Layer 12 of a small transformer language model trained on English Wikipedia (16 layers, counted from 0, width 64).
A neuron's activation on a vector x is SiLU(gate . x) times (in . x), where the dot is the dot product.
The model reads these tokens: "P" " M" "em" "ory" "\"" ")" " in" " " "20" "08" ".\n\n" "C" "ar" "son" "'s" " Law" " was" " sh" "own" " in" " Cat" "al" "an" " television" " (" "TV" "3" ")" " as" " well" "." " The"

The vector x that enters this layer's MLP at each token. A number n stands for (n - 500) times 0.0058.
0 "P": 406 458 516 551 498 526 518 520 633 487 479 930 452 509 495 468 520 474 513 363 562 553 514 600 458 465 519 602 533 550 483 451 554 522 452 472 492 491 428 414 400 721 484 504 436 492 449 457 453 539 443 608 547 535 457 566 573 289 543 458 538 486 511 437
1 " M": 429 425 491 541 518 555 524 536 581 473 496 909 454 534 515 465 515 491 500 362 550 530 539 572 407 469 494 616 561 587 465 442 544 519 444 473 512 471 421 424 400 748 490 535 443 491 442 440 437 538 446 659 526 533 484 551 536 256 545 482 515 479 532 413
2 "em": 534 395 484 611 369 572 597 471 525 348 496 512 502 495 607 444 658 751 319 488 494 466 474 326 281 585 568 496 537 640 382 537 603 600 450 388 535 634 560 565 336 531 451 342 477 559 563 484 460 671 299 562 523 700 412 403 379 371 541 561 625 502 427 483
3 "ory": 475 525 709 644 478 384 464 592 359 406 430 738 533 468 598 479 643 514 442 385 553 495 455 527 472 395 471 564 438 623 404 438 554 542 458 258 409 458 516 427 565 360 461 443 429 364 388 503 593 547 398 456 728 705 436 442 542 613 408 434 607 573 458 477
4 "\"": 417 487 497 583 469 530 482 550 590 471 468 949 454 494 516 467 517 523 544 385 506 512 535 609 497 426 489 579 523 556 455 436 520 503 465 456 468 503 442 439 426 711 481 497 460 463 444 427 446 511 444 595 544 540 477 546 533 327 538 471 567 493 525 426
5 ")": 443 454 485 567 511 527 505 550 586 496 485 945 466 501 516 475 515 488 520 392 547 532 544 657 498 423 501 595 526 563 477 447 548 498 466 471 486 490 425 437 411 710 486 524 467 493 457 437 447 524 475 623 504 504 480 556 537 322 543 470 544 498 526 434
6 " in": 455 428 497 549 556 547 508 473 527 467 474 975 457 522 527 449 487 496 500 381 470 536 519 657 490 487 487 566 519 520 463 462 523 516 505 479 518 483 474 508 408 661 537 498 469 482 505 432 463 522 463 596 528 485 446 521 498 341 534 530 496 472 487 444
7 " ": 464 475 509 431 538 548 504 575 552 476 479 938 469 502 529 481 511 507 508 385 466 509 543 672 485 475 513 564 523 566 475 411 506 486 467 479 507 515 416 455 379 705 506 514 459 429 509 440 478 498 512 628 467 567 482 542 492 285 554 495 497 530 483 451
8 "20": 494 502 558 619 509 448 500 479 569 368 481 737 452 399 558 476 594 649 491 514 362 405 433 636 604 705 623 361 446 569 510 468 495 369 553 430 344 473 568 462 417 672 484 489 471 317 581 417 488 513 513 404 550 574 459 476 572 326 509 402 402 701 425 406
9 "08": 410 554 561 679 390 512 459 559 436 421 542 857 495 352 588 500 512 547 578 504 525 400 462 585 512 470 526 454 374 509 364 451 365 469 553 481 418 414 469 452 466 507 575 406 560 407 605 346 585 516 564 487 695 549 489 490 526 445 534 498 488 481 445 402
10 ".\n\n": 466 421 509 615 552 544 490 607 591 495 533 905 468 488 525 492 493 469 505 408 529 542 516 713 466 490 468 607 548 571 485 421 542 498 436 480 523 480 420 435 402 720 498 564 486 485 472 466 438 502 504 643 442 523 479 544 517 294 539 530 526 504 542 435
11 "C": 682 500 550 540 526 432 595 424 338 499 504 517 353 639 574 436 408 422 458 494 610 570 515 117 533 652 512 447 520 458 474 473 373 439 495 407 452 539 418 523 468 705 638 498 373 415 561 511 516 533 522 596 539 772 456 447 582 354 591 432 340 541 497 539
12 "ar": 426 455 496 557 405 368 428 633 250 561 427 608 449 595 581 508 532 346 602 558 543 466 457 321 500 578 686 469 356 585 369 471 591 409 585 583 498 436 482 580 354 515 533 447 571 574 471 587 547 495 371 584 250 604 366 470 595 367 405 411 200 422 339 513
13 "son": 583 572 411 611 223 532 482 590 485 426 589 680 553 400 619 667 576 409 461 461 484 534 533 618 433 511 557 594 615 492 455 395 624 529 771 396 504 530 433 537 443 207 524 575 616 442 385 574 578 404 414 553 520 678 532 470 669 629 424 543 479 499 483 574
14 "'s": 519 562 538 582 441 426 468 368 388 465 533 840 375 582 526 454 397 557 414 432 454 556 631 575 429 433 421 463 517 425 635 322 545 461 584 482 539 521 659 601 566 414 455 513 467 421 404 551 464 503 505 431 592 610 486 312 654 496 435 503 571 564 456 549
15 " Law": 631 521 747 729 385 495 709 583 450 368 483 640 430 530 453 547 544 520 448 448 464 662 362 348 399 467 283 457 464 572 532 461 531 415 579 550 448 556 570 537 550 397 518 414 438 373 302 551 489 548 450 432 603 623 474 501 660 514 594 472 455 474 389 390
16 " was": 498 477 499 678 286 412 443 521 512 494 543 804 427 447 496 529 533 507 666 467 578 461 663 634 399 538 428 332 600 427 647 420 434 568 529 406 458 379 629 657 471 455 560 495 460 456 410 557 503 537 362 533 512 547 523 428 584 576 627 396 464 497 467 385
17 " sh": 428 602 525 499 350 598 420 502 568 523 524 585 379 497 530 356 505 521 437 518 487 503 373 340 417 514 485 497 641 522 558 332 395 569 478 487 541 560 711 675 428 640 547 216 761 426 615 458 564 706 299 658 478 561 536 531 677 510 455 435 488 456 547 421
18 "own": 592 623 621 526 484 584 556 528 383 437 537 735 445 456 435 513 491 469 444 450 521 541 514 712 533 603 562 741 663 417 361 386 444 545 395 326 395 559 505 655 478 268 580 319 638 510 520 397 524 565 460 522 422 490 593 574 388 540 409 419 582 444 496 507
19 " in": 485 452 516 580 529 521 566 361 372 439 490 925 451 546 535 474 392 473 526 424 357 527 578 570 508 543 500 507 545 432 490 458 425 515 590 453 463 484 623 613 363 518 630 481 538 509 517 426 540 498 429 452 622 419 436 474 454 508 554 578 430 471 503 520
20 " Cat": 366 335 483 484 416 542 578 460 307 406 416 679 436 651 555 589 569 370 645 635 419 588 383 269 462 515 665 519 573 513 342 454 462 649 520 515 364 492 575 561 561 522 583 560 602 403 583 578 572 588 555 624 506 642 512 487 689 364 545 535 299 533 490 449
21 "al": 599 384 595 579 443 379 548 588 457 430 378 647 422 688 676 560 698 451 430 490 461 413 495 383 448 593 545 518 396 559 502 499 594 716 651 703 587 445 593 609 458 422 527 666 721 606 438 450 605 332 470 455 456 645 516 491 537 454 464 477 454 517 476 619
22 "an": 549 402 506 507 455 423 492 641 552 400 355 785 484 587 617 406 478 493 559 470 471 476 601 284 493 446 471 556 489 555 555 466 571 531 566 516 391 411 425 435 501 279 537 711 655 419 615 428 620 454 419 390 519 610 530 407 619 531 444 582 376 522 427 491
23 " television": 473 817 578 651 509 547 593 538 585 348 491 714 380 472 490 392 394 514 556 494 512 425 561 513 474 517 313 513 602 521 632 405 572 568 645 511 507 395 561 433 504 384 528 385 429 442 555 392 496 557 411 489 628 666 689 472 754 447 494 474 520 543 439 610
24 " (": 495 575 586 643 551 483 451 341 258 405 397 796 451 398 502 528 459 571 631 498 424 378 581 506 354 495 389 423 580 403 420 280 497 624 602 382 426 569 422 492 384 637 495 498 434 444 473 502 422 452 423 399 500 515 471 555 430 464 530 486 549 584 435 441
25 "TV": 432 805 594 652 576 572 589 496 506 475 420 704 426 358 608 441 337 489 450 566 524 444 463 418 569 602 525 506 646 496 490 489 473 567 700 530 397 436 468 342 498 425 440 377 407 344 494 445 409 645 371 621 551 653 430 562 610 310 460 462 408 478 407 507
26 "3": 459 739 444 588 470 519 435 367 481 554 376 695 471 247 512 656 397 604 452 432 552 399 411 482 607 505 656 489 647 485 510 501 543 530 388 485 348 445 438 427 411 215 503 481 471 346 405 541 437 436 355 504 525 603 428 544 549 364 533 609 588 609 519 451
27 ")": 579 563 455 672 401 447 509 472 421 480 469 889 423 370 528 530 434 562 619 483 496 424 637 439 511 395 584 409 421 568 489 391 572 489 528 518 371 411 518 475 455 446 467 480 504 521 496 456 435 529 456 411 514 491 548 521 576 561 592 453 651 444 502 404
28 " as": 524 469 516 570 378 489 450 337 517 507 562 840 411 638 585 513 434 615 515 452 428 452 641 624 526 520 586 385 493 382 467 486 544 575 590 436 634 552 468 665 596 461 563 450 588 399 605 513 473 615 436 603 531 585 467 427 546 511 521 501 502 571 477 285
29 " well": 504 449 362 601 479 571 524 368 523 479 441 687 361 529 478 441 599 421 482 462 429 579 456 731 541 618 397 558 393 670 432 417 470 518 452 451 344 356 507 617 399 430 621 349 727 376 507 503 446 658 484 474 676 441 626 566 530 474 407 416 357 426 457 466
30 ".": 500 515 562 687 319 480 365 551 413 430 489 909 466 537 480 534 482 505 493 456 476 439 542 648 530 431 455 461 496 515 492 436 477 562 481 458 485 551 420 468 507 633 528 512 518 514 536 467 568 550 504 536 448 581 519 501 357 509 706 479 505 557 498 441
31 " The": 467 455 499 539 530 524 544 558 531 505 524 953 468 519 529 471 485 499 467 412 558 529 535 696 458 475 477 576 542 549 484 443 549 474 458 495 511 490 446 450 435 694 474 558 466 469 450 463 431 509 496 612 495 508 479 538 577 318 532 510 500 508 521 477

Each question shows the input weights of one neuron of the MLP. A number n stands for (n - 500) times 0.0023.

n247 gate: 396 294 342 519 343 524 303 463 618 424 438 466 220 542 582 340 454 662 631 602 285 549 573 657 427 480 278 544 373 447 270 483 559 537 368 367 490 449 496 500 493 506 586 538 346 597 527 503 318 596 581 592 500 294 637 598 548 387 644 523 448 353 374 451
n247 in: 732 312 541 512 466 248 565 563 456 429 612 378 500 604 349 196 462 673 571 515 464 491 601 584 525 515 599 503 644 470 386 442 364 385 430 409 519 622 453 479 536 620 515 491 598 494 461 361 479 564 472 558 542 531 356 673 460 312 488 387 540 466 575 413
On which token does it fire most, and how strongly? 1 " M", at about 1.4

n104 gate: 441 551 406 439 370 431 562 483 479 535 424 515 579 468 589 525 493 476 308 361 463 708 454 463 683 406 358 643 340 353 469 389 293 551 568 395 341 568 451 524 476 525 466 642 241 417 759 404 567 418 444 345 580 493 407 608 381 643 538 487 473 186 667 611
n104 in: 558 491 652 476 580 514 474 391 236 474 483 441 627 495 500 308 339 563 331 546 508 419 514 629 486 640 477 452 511 667 500 613 367 452 678 579 393 295 506 457 320 445 377 584 503 422 525 592 525 503 645 627 597 468 402 503 554 492 426 459 500 546 494 427
On which token does it fire most, and how strongly? 19 " in", at about 0.58

n379 gate: 591 623 612 444 552 558 489 476 511 442 594 525 277 544 475 585 559 473 390 476 444 494 566 455 409 524 539 476 585 537 481 543 450 487 532 531 481 470 701 570 707 473 284 514 620 591 583 475 591 415 446 678 553 473 593 578 451 723 582 474 360 650 483 630
n379 in: 511 722 597 584 589 481 636 366 204 462 369 529 538 452 419 475 409 402 679 465 553 527 571 423 525 630 546 465 592 592 581 513 514 484 473 381 503 481 459 610 407 423 603 533 557 640 548 533 673 592 383 503 453 503 521 388 584 448 562 476 538 535 434 399
Its three highest activations, in order, are on tokens 18 "own", 23 " television", 17 " sh"

n11 gate: 444 552 301 428 576 609 384 642 577 454 525 362 444 493 771 583 639 584 427 649 653 451 456 612 546 248 570 379 337 602 730 726 612 332 545 361 672 348 372 466 531 560 549 585 503 486 486 538 575 344 457 558 604 587 561 562 251 446 497 527 483 514 433 683
n11 in: 483 690 517 525 591 582 497 583 765 500 510 595 627 414 405 675 462 623 500 702 407 620 563 387 510 271 469 584 507 374 639 587 432 677 285 476 383 402 389 614 463 506 520 500 571 332 473 462 336 561 500 580 566 323 576 826 520 507 361 493 555 669 452 517
On which token does it fire most, and how strongly? 11 "C", at about 0.57

n106 gate: 431 452 514 455 544 625 548 567 549 403 403 546 382 445 514 564 79 583 383 398 490 476 563 584 576 487 427 507 510 477 710 476 714 527 293 553 372 462 539 510 399 478 503 709 367 340 459 479 379 654 677 497 410 565 503 571 469 590 503 311 803 339 678 493
n106 in: 442 554 516 649 310 616 471 432 542 461 548 626 385 571 351 500 734 404 567 491 344 526 633 438 561 460 391 462 351 509 554 462 452 497 679 354 567 652 678 638 528 378 449 242 551 426 631 411 666 389 454 349 432 567 488 522 646 469 509 650 468 468 455 661
Its three highest activations, in order, are on tokens 14 "'s", 23 " television", 27 ")"

n373 gate: 445 462 517 490 316 535 576 573 773 600 569 518 490 497 497 542 524 562 404 564 657 469 573 360 262 537 393 534 540 646 586 530 355 443 625 626 600 272 385 551 584 298 363 472 476 756 409 644 517 333 676 493 431 479 303 355 486 556 411 671 641 537 549 645
n373 in: 450 497 533 646 506 592 459 460 518 565 420 555 680 591 333 500 309 503 632 573 428 482 685 663 352 428 399 535 471 426 353 693 612 468 624 479 465 468 700 477 595 348 588 352 447 633 468 429 543 407 599 514 599 526 586 558 541 540 389 452 632 383 500 491
On which two tokens does it fire most, strongest first? 13 "son", 11 "C"

n335 gate: 456 425 444 492 543 433 462 472 723 368 599 482 453 429 477 596 503 549 578 532 503 693 590 480 611 392 421 557 401 523 729 457 471 640 403 503 579 491 722 345 489 429 390 409 304 626 366 491 511 399 455 620 595 471 455 434 503 382 520 559 404 402 641 649
n335 in: 490 709 606 497 560 741 510 389 265 775 619 600 388 415 513 639 407 706 339 343 382 717 458 448 415 727 541 470 585 438 490 318 375 500 374 373 575 500 558 603 583 521 429 612 410 578 675 436 573 503 455 444 510 376 526 424 594 458 570 477 463 520 613 534
It fires most on token 14 "'s"

n241 gate: 557 393 530 586 524 467 383 514 620 503 389 404 611 322 512 304 388 524 536 600 500 623 549 699 602 442 554 485 500 474 441 328 440 491 500 436 338 400 255 591 474 592 423 398 527 542 509 280 488 482 625 398 359 435 535 623 535 402 479 635 434 385 394 620
n241 in: 374 500 466 466 688 467 437 707 642 400 346 395 461 587 476 642 607 488 800 369 456 467 401 550 488 497 597 375 626 622 533 450 337 521 598 396 467 464 555 592 223 489 494 433 416 415 370 506 429 563 509 500 477 458 380 630 560 526 437 491 458 533 451 406
On which two tokens does it fire most, strongest first? 8 "20", 29 " well"

n216 gate: 376 497 358 473 555 706 474 459 543 480 562 447 542 439 594 436 632 383 529 561 354 523 619 462 428 465 572 426 494 513 390 733 722 328 452 672 431 664 474 366 557 571 416 523 232 611 251 585 229 526 500 647 487 474 437 372 413 516 490 406 539 503 437 493
n216 in: 534 476 514 395 476 620 613 569 308 414 503 460 281 462 354 349 417 555 565 463 650 407 398 503 545 560 603 527 659 616 408 584 651 373 634 226 404 679 621 661 507 556 670 359 375 651 507 555 430 561 517 513 352 646 374 483 527 316 307 336 626 581 517 579
It fires most on token 2 "em"

n317 gate: 503 436 494 409 555 654 482 678 663 525 531 398 586 654 573 531 397 485 375 515 351 552 400 548 601 408 522 521 539 381 653 599 730 407 422 693 429 427 478 416 560 486 473 574 585 515 452 332 308 533 553 494 621 451 506 560 497 352 646 262 353 439 485 408
n317 in: 627 419 387 278 555 615 529 194 579 487 444 453 484 457 536 567 616 507 617 432 744 428 516 396 392 487 572 510 411 645 542 478 497 583 516 546 552 594 371 426 647 621 532 464 636 543 513 376 350 471 583 609 406 494 367 372 248 541 494 506 523 645 325 693
It fires most on token 16 " was"

n6 gate: 366 465 561 365 602 397 677 521 610 514 479 433 365 533 546 308 493 500 813 270 407 575 387 678 653 648 422 420 325 411 352 590 507 538 503 543 507 465 654 465 438 503 261 407 745 511 683 419 472 504 381 524 561 342 253 629 420 534 353 541 458 409 550 525
n6 in: 547 331 307 437 506 635 611 480 494 453 298 469 485 511 535 473 272 512 558 431 503 547 449 548 573 409 477 468 460 627 494 411 494 263 600 678 397 523 509 555 588 492 483 641 561 432 506 506 414 688 464 563 486 683 545 397 587 593 407 399 389 309 382 547
On which token does it fire most, and how strongly? 29 " well", at about 3.2

n323 gate: 541 612 614 551 385 370 456 615 689 483 483 259 561 427 364 406 528 473 588 507 311 562 480 457 517 467 534 699 493 583 276 680 469 416 607 465 582 402 344 617 280 546 524 527 470 469 357 554 437 365 423 527 464 469 249 520 395 484 382 585 697 219 424 469
n323 in: 523 448 565 555 590 432 400 469 441 394 485 516 488 647 669 413 426 506 422 480 594 315 582 582 594 560 521 535 577 378 488 474 453 526 279 260 512 538 470 624 637 413 500 426 346 432 523 418 303 396 509 669 472 401 696 399 601 531 549 421 582 546 476 353
It fires most on token 21 "al"

n251 gate: 461 672 500 460 429 559 313 465 362 589 631 398 516 479 662 399 473 451 493 603 688 615 670 662 490 580 487 448 345 557 725 436 634 545 490 507 457 604 367 603 567 657 506 596 461 500 529 422 564 451 503 542 258 448 579 580 215 585 707 462 562 630 507 609
n251 in: 439 483 614 460 406 448 422 539 343 535 616 433 494 554 586 737 673 457 337 497 567 517 531 548 486 469 465 491 550 589 437 427 410 599 576 503 671 440 301 506 339 542 560 497 323 700 503 388 368 503 485 602 489 474 422 460 352 414 614 542 402 637 622 369
It fires most on token 30 "."

n76 gate: 325 356 305 377 513 378 459 578 480 456 405 434 510 679 490 393 469 769 373 473 589 409 331 503 348 313 351 583 628 555 500 507 588 639 411 421 696 350 500 497 474 414 386 629 697 381 388 608 549 567 393 576 282 339 510 364 470 520 573 565 419 457 459 432
n76 in: 569 509 482 525 521 418 440 570 433 569 633 505 506 441 691 525 488 371 551 607 482 388 587 392 440 351 385 568 386 666 467 406 458 494 291 524 446 470 537 485 406 375 625 685 524 533 444 479 409 461 445 441 454 488 430 240 295 471 417 454 599 318 296 352
On which token does it fire most, and how strongly? 22 "an", at about 1.8

n326 gate: 383 346 369 542 350 701 496 537 367 477 667 490 360 423 451 550 492 372 425 537 592 466 730 559 314 588 280 425 548 548 436 552 458 330 244 604 682 709 412 322 600 548 485 458 275 641 419 496 707 530 662 411 293 688 511 585 298 635 552 602 451 335 649 477
n326 in: 494 323 388 397 442 435 471 434 497 334 656 671 422 397 603 407 303 490 523 478 478 311 441 447 438 497 419 513 610 331 603 513 588 579 427 507 477 375 628 376 589 544 490 549 429 679 620 455 544 606 281 652 512 535 365 459 327 553 651 252 565 330 431 464
It fires most on token 30 "."

n43 gate: 515 672 536 473 520 620 459 506 512 570 438 497 374 418 546 383 417 515 584 465 580 529 486 480 509 400 383 373 531 557 692 440 658 494 506 381 453 503 482 290 431 484 523 683 404 515 677 386 509 271 608 480 542 372 290 629 567 523 471 307 593 555 397 421
n43 in: 470 425 538 515 430 603 519 429 530 565 364 519 573 432 551 425 492 557 642 551 421 470 456 453 335 476 514 524 537 605 503 402 652 405 574 451 503 578 429 553 458 512 261 375 479 405 508 246 640 503 431 588 346 618 484 673 610 646 540 586 473 559 533 476
On which two tokens does it fire most, strongest first? 24 " (", 23 " television"

n36 gate: 550 497 370 492 492 461 467 615 500 492 447 411 386 585 445 528 635 436 718 432 716 428 398 551 352 524 567 404 406 602 461 470 497 394 448 534 503 453 309 647 500 500 428 371 448 768 587 506 649 462 466 598 620 464 443 549 475 489 588 543 580 450 435 405
n36 in: 465 514 532 473 324 620 413 517 313 585 509 562 264 581 575 667 553 656 439 403 460 634 564 393 564 681 357 443 551 469 433 526 459 503 380 644 485 523 518 460 335 432 561 506 411 392 656 631 537 532 542 537 542 514 590 668 486 503 342 475 587 434 353 407
Its three highest activations, in order, are on tokens 12 "ar", 2 "em", 9 "08"

n73 gate: 440 620 647 522 560 773 718 510 527 446 503 479 497 437 380 352 585 319 447 464 529 638 484 490 554 549 446 619 493 409 447 454 460 365 642 623 372 490 571 418 569 369 470 341 600 713 428 379 520 347 641 632 568 467 480 596 463 694 148 474 333 547 432 460
n73 in: 620 531 567 430 656 488 612 747 503 486 658 531 417 511 434 576 337 663 551 310 598 569 417 583 503 321 468 537 467 639 417 565 580 607 551 677 578 474 576 449 604 471 566 771 509 474 500 420 452 457 567 553 530 540 586 590 491 494 466 550 474 588 517 624
On which token does it fire most, and how strongly? 23 " television", at about 1

n137 gate: 409 300 378 520 399 800 429 439 546 585 507 434 355 451 535 500 246 504 434 247 572 465 642 650 376 435 355 559 391 510 489 659 518 545 742 347 673 399 471 535 435 557 556 482 538 486 404 437 400 538 529 296 534 262 408 483 570 547 559 486 746 340 600 613
n137 in: 539 477 303 479 581 454 553 513 266 474 474 400 461 436 657 463 513 621 601 461 653 523 250 443 536 682 503 655 487 357 484 362 704 394 455 507 457 477 453 561 522 420 487 698 399 490 484 474 442 841 577 552 604 431 615 445 643 513 380 494 359 357 381 388
It fires most on token 29 " well"

n206 gate: 450 550 677 603 752 745 329 426 628 628 557 476 617 516 473 538 486 413 407 649 471 540 687 659 429 497 577 682 506 536 493 661 302 451 516 371 517 510 388 362 650 637 467 615 364 564 382 517 516 430 644 352 471 607 646 526 407 623 487 378 563 527 480 295
n206 in: 602 455 536 464 601 535 394 216 564 558 522 509 506 482 427 297 568 414 659 576 360 481 728 454 401 665 449 613 608 383 694 594 484 466 472 331 436 484 555 299 497 500 621 661 491 539 534 353 381 528 595 550 466 783 593 588 443 506 415 380 500 465 464 490
It fires most on token 15 " Law"

n103 gate: 541 620 647 522 517 721 359 297 445 524 541 454 648 320 705 560 458 390 596 632 577 624 609 463 472 453 559 337 523 550 572 598 435 470 483 465 638 374 591 574 819 553 418 531 422 566 244 483 685 473 500 419 417 456 323 341 323 377 602 639 524 466 521 472
n103 in: 487 649 458 494 437 580 340 481 304 263 446 574 257 583 684 516 536 433 624 484 556 532 392 716 782 565 529 554 491 617 303 419 516 425 253 487 554 557 506 456 350 494 551 667 380 436 488 513 453 430 562 384 491 490 519 487 497 389 614 414 490 601 474 471
It fires most on token 26 "3"

n302 gate: 468 310 504 384 496 660 355 654 888 447 504 246 574 507 458 594 543 341 419 259 541 724 544 435 518 510 493 524 675 236 747 396 479 386 430 504 528 465 500 465 621 397 437 607 465 415 517 553 472 528 486 406 384 468 486 653 546 418 486 466 373 669 468 507
n302 in: 590 341 482 396 664 427 298 410 458 382 376 586 464 514 557 667 589 593 638 375 523 721 485 436 588 500 315 464 383 494 506 562 551 468 527 524 618 631 634 515 600 585 497 561 360 442 468 473 435 458 703 314 468 539 582 556 500 581 610 497 329 521 637 621
On which two tokens does it fire most, strongest first? 25 "TV", 18 "own"

n192 gate: 544 503 301 450 365 297 475 622 634 592 449 421 259 550 569 380 545 519 553 253 503 465 677 555 554 632 408 475 500 534 443 323 570 314 578 426 529 447 352 547 577 511 368 471 415 519 546 323 426 509 529 453 339 535 509 320 453 476 513 597 402 481 378 280
n192 in: 593 436 479 440 644 515 523 492 544 283 477 547 617 693 630 458 503 485 668 437 392 655 306 452 298 421 523 440 475 596 599 577 573 449 572 621 620 633 450 520 454 418 613 573 555 365 335 445 406 540 357 586 565 523 565 606 647 413 517 447 503 413 435 523
On which token does it fire most, and how strongly? 22 "an", at about 1.7

n191 gate: 482 404 536 400 528 644 442 347 500 471 486 529 385 386 700 644 587 675 550 624 430 406 458 371 464 332 511 539 618 545 611 620 435 430 602 671 525 379 591 616 461 559 240 739 319 431 398 371 556 340 346 254 407 407 455 366 493 680 550 603 622 212 504 439
n191 in: 413 520 462 500 154 551 446 633 426 325 416 572 577 462 643 552 698 550 463 384 431 557 461 598 601 271 561 669 627 714 567 322 362 500 556 602 446 467 595 573 467 485 547 544 437 578 487 627 572 547 473 665 348 427 412 526 556 384 736 600 446 587 347 399
It fires most on token 27 ")"

n378 gate: 506 564 260 401 407 597 487 516 429 497 364 549 649 578 484 487 500 574 407 561 613 523 553 563 380 459 367 506 409 491 458 702 681 253 376 372 348 417 457 351 462 503 474 737 254 445 601 474 525 682 642 557 432 436 428 405 455 615 420 376 593 359 441 532
n378 in: 376 605 436 480 524 618 394 401 579 488 509 643 545 480 401 627 503 467 383 601 468 564 645 404 385 576 612 571 518 585 509 689 337 624 482 427 424 464 286 577 435 620 434 430 410 506 645 485 621 386 596 405 436 416 450 453 419 666 581 454 699 584 698 624
On which two tokens does it fire most, strongest first? 15 " Law", 12 "ar"

n141 gate: 423 264 465 353 604 633 546 303 475 438 546 528 355 569 543 462 660 438 429 555 359 726 497 503 413 512 605 521 365 416 620 554 478 470 642 394 670 524 494 633 425 564 586 578 534 565 506 614 621 445 693 497 568 396 593 606 375 693 451 574 571 378 556 578
n141 in: 593 469 462 486 558 516 553 635 332 413 537 461 360 705 472 637 588 695 383 433 503 388 590 350 718 563 516 500 539 617 451 290 469 442 491 500 637 567 362 509 564 539 423 356 417 559 588 454 436 469 357 497 613 703 362 390 515 608 405 548 571 475 726 562
It fires most on token 21 "al"

n256 gate: 558 510 563 391 663 294 291 500 507 421 438 276 373 573 469 296 552 490 510 260 450 772 569 543 476 510 548 486 454 517 289 436 414 409 691 556 682 463 701 328 617 363 534 397 605 459 430 466 490 480 440 453 441 503 367 611 388 484 273 464 432 385 542 583
n256 in: 472 509 325 325 345 648 632 639 519 549 361 511 445 363 543 717 422 417 427 558 572 303 544 530 482 479 386 436 512 458 564 392 491 431 539 432 457 482 438 473 437 450 564 642 649 627 449 454 431 248 651 464 701 573 616 732 558 544 540 459 546 567 453 457
It fires most on token 2 "em"

n254 gate: 707 420 607 412 507 359 430 612 433 623 348 415 419 461 598 374 300 675 678 573 599 267 520 677 359 466 616 555 599 439 486 572 402 232 569 504 722 472 600 362 702 525 448 461 566 468 273 598 527 618 579 555 625 531 582 486 576 514 490 443 465 239 532 567
n254 in: 340 417 549 431 462 686 593 651 519 590 654 537 638 497 487 467 685 389 592 566 593 526 639 506 679 475 631 528 639 685 519 538 654 566 434 484 404 456 435 726 297 347 490 477 434 478 406 583 559 633 356 491 475 697 410 528 468 543 389 390 449 589 694 516
On which two tokens does it fire most, strongest first? 24 " (", 16 " was"

n298 gate: 443 404 438 660 546 708 375 500 324 504 421 420 478 497 493 236 456 493 436 606 573 270 234 559 522 371 500 574 372 424 340 458 676 342 637 681 802 482 464 451 682 588 447 468 613 522 503 421 476 606 419 605 510 642 406 366 387 738 507 466 514 635 363 522
n298 in: 315 569 584 522 467 397 241 481 503 527 410 494 447 478 559 517 490 579 273 493 320 380 494 343 394 423 557 399 436 369 365 419 374 435 484 144 600 359 611 614 707 482 490 420 464 453 455 675 510 464 608 377 510 530 478 269 421 506 389 408 602 418 570 457
On which two tokens does it fire most, strongest first? 3 "ory", 28 " as"

n320 gate: 291 444 427 375 639 469 707 648 450 491 519 553 481 520 469 455 361 503 506 552 467 538 449 797 497 424 434 500 506 615 491 479 735 466 246 567 669 568 525 577 558 548 323 560 345 469 421 509 363 652 401 500 521 469 500 432 407 343 515 350 575 621 532 475
n320 in: 547 378 474 753 435 496 362 577 769 605 485 532 279 399 313 738 302 543 658 404 419 631 556 700 413 408 562 457 525 588 500 344 663 720 560 302 482 396 441 610 518 421 453 434 374 493 433 301 645 500 537 436 437 468 447 507 239 458 375 493 399 407 405 536
On which two tokens does it fire most, strongest first? 10 ".\n\n", 5 ")"

n339 gate: 534 558 434 304 619 521 486 540 628 455 500 494 483 548 627 677 629 538 613 357 627 576 480 450 414 363 535 463 250 253 421 642 534 335 436 367 379 408 807 453 635 559 586 514 401 725 507 634 661 476 525 456 424 418 403 476 357 507 231 592 486 452 542 521
n339 in: 503 449 393 405 564 449 670 549 606 643 425 701 534 759 490 660 565 649 311 560 441 585 386 474 354 318 428 450 553 477 503 367 684 407 617 469 435 463 576 457 473 592 615 562 661 517 268 507 483 473 667 483 490 591 457 233 419 346 574 422 520 530 582 292
It fires most on token 18 "own"

n69 gate: 357 358 626 327 635 405 448 513 425 405 428 468 464 636 600 540 592 562 409 612 500 513 368 305 582 449 533 821 585 465 513 433 435 366 570 493 716 461 526 474 430 412 539 569 500 493 303 468 532 439 533 299 606 468 519 586 252 657 342 444 367 542 579 546
n69 in: 547 453 564 518 626 508 494 606 375 290 561 500 456 603 440 593 575 585 560 312 345 583 322 425 511 500 555 500 644 463 511 438 459 395 546 617 555 533 648 411 446 630 533 464 538 481 559 635 363 396 461 438 595 377 449 541 647 481 331 492 440 522 547 348
It fires most on token 21 "al"

n189 gate: 569 385 348 494 441 631 547 551 453 509 541 556 325 407 522 295 456 478 488 534 482 271 530 421 178 582 494 552 467 428 277 430 584 488 387 430 653 389 509 414 613 573 587 528 389 575 607 559 677 488 369 310 608 426 467 399 420 593 506 470 559 413 484 654
n189 in: 315 472 619 484 576 428 654 522 457 592 626 505 460 439 531 433 335 759 557 630 558 483 285 530 557 508 262 576 494 439 401 508 540 461 464 538 526 593 541 559 411 466 483 675 410 356 684 491 553 497 389 469 418 352 436 579 469 437 511 429 406 559 471 440
It fires most on token 24 " ("

n230 gate: 423 579 701 470 491 556 654 506 364 598 612 397 556 593 620 533 533 676 427 561 649 464 358 434 500 379 441 564 400 494 418 431 571 480 462 572 737 445 383 532 442 476 506 648 389 660 370 441 488 447 756 396 591 409 549 543 666 526 474 475 562 526 610 559
n230 in: 739 728 708 595 285 338 413 596 335 484 394 508 491 425 506 471 610 624 466 613 494 363 324 326 640 594 366 524 500 464 460 564 410 543 482 547 537 402 563 549 333 402 509 612 497 463 512 667 500 515 497 497 419 633 584 433 466 605 457 443 602 343 466 478
It fires most on token 21 "al"

n188 gate: 362 562 643 290 472 484 381 340 623 425 616 525 491 366 553 535 427 612 391 503 649 764 584 442 484 497 305 466 506 585 718 601 509 598 319 376 465 491 468 359 705 511 481 459 330 434 479 384 469 488 558 460 389 453 636 555 469 497 503 563 397 624 525 591
n188 in: 613 464 563 478 538 643 455 411 712 401 491 612 402 630 624 616 367 494 426 477 613 578 566 356 431 630 452 400 503 517 707 617 455 491 553 470 491 624 416 550 308 476 509 554 252 398 677 479 686 485 591 474 597 547 523 602 456 537 465 366 491 462 413 584
It fires most on token 23 " television"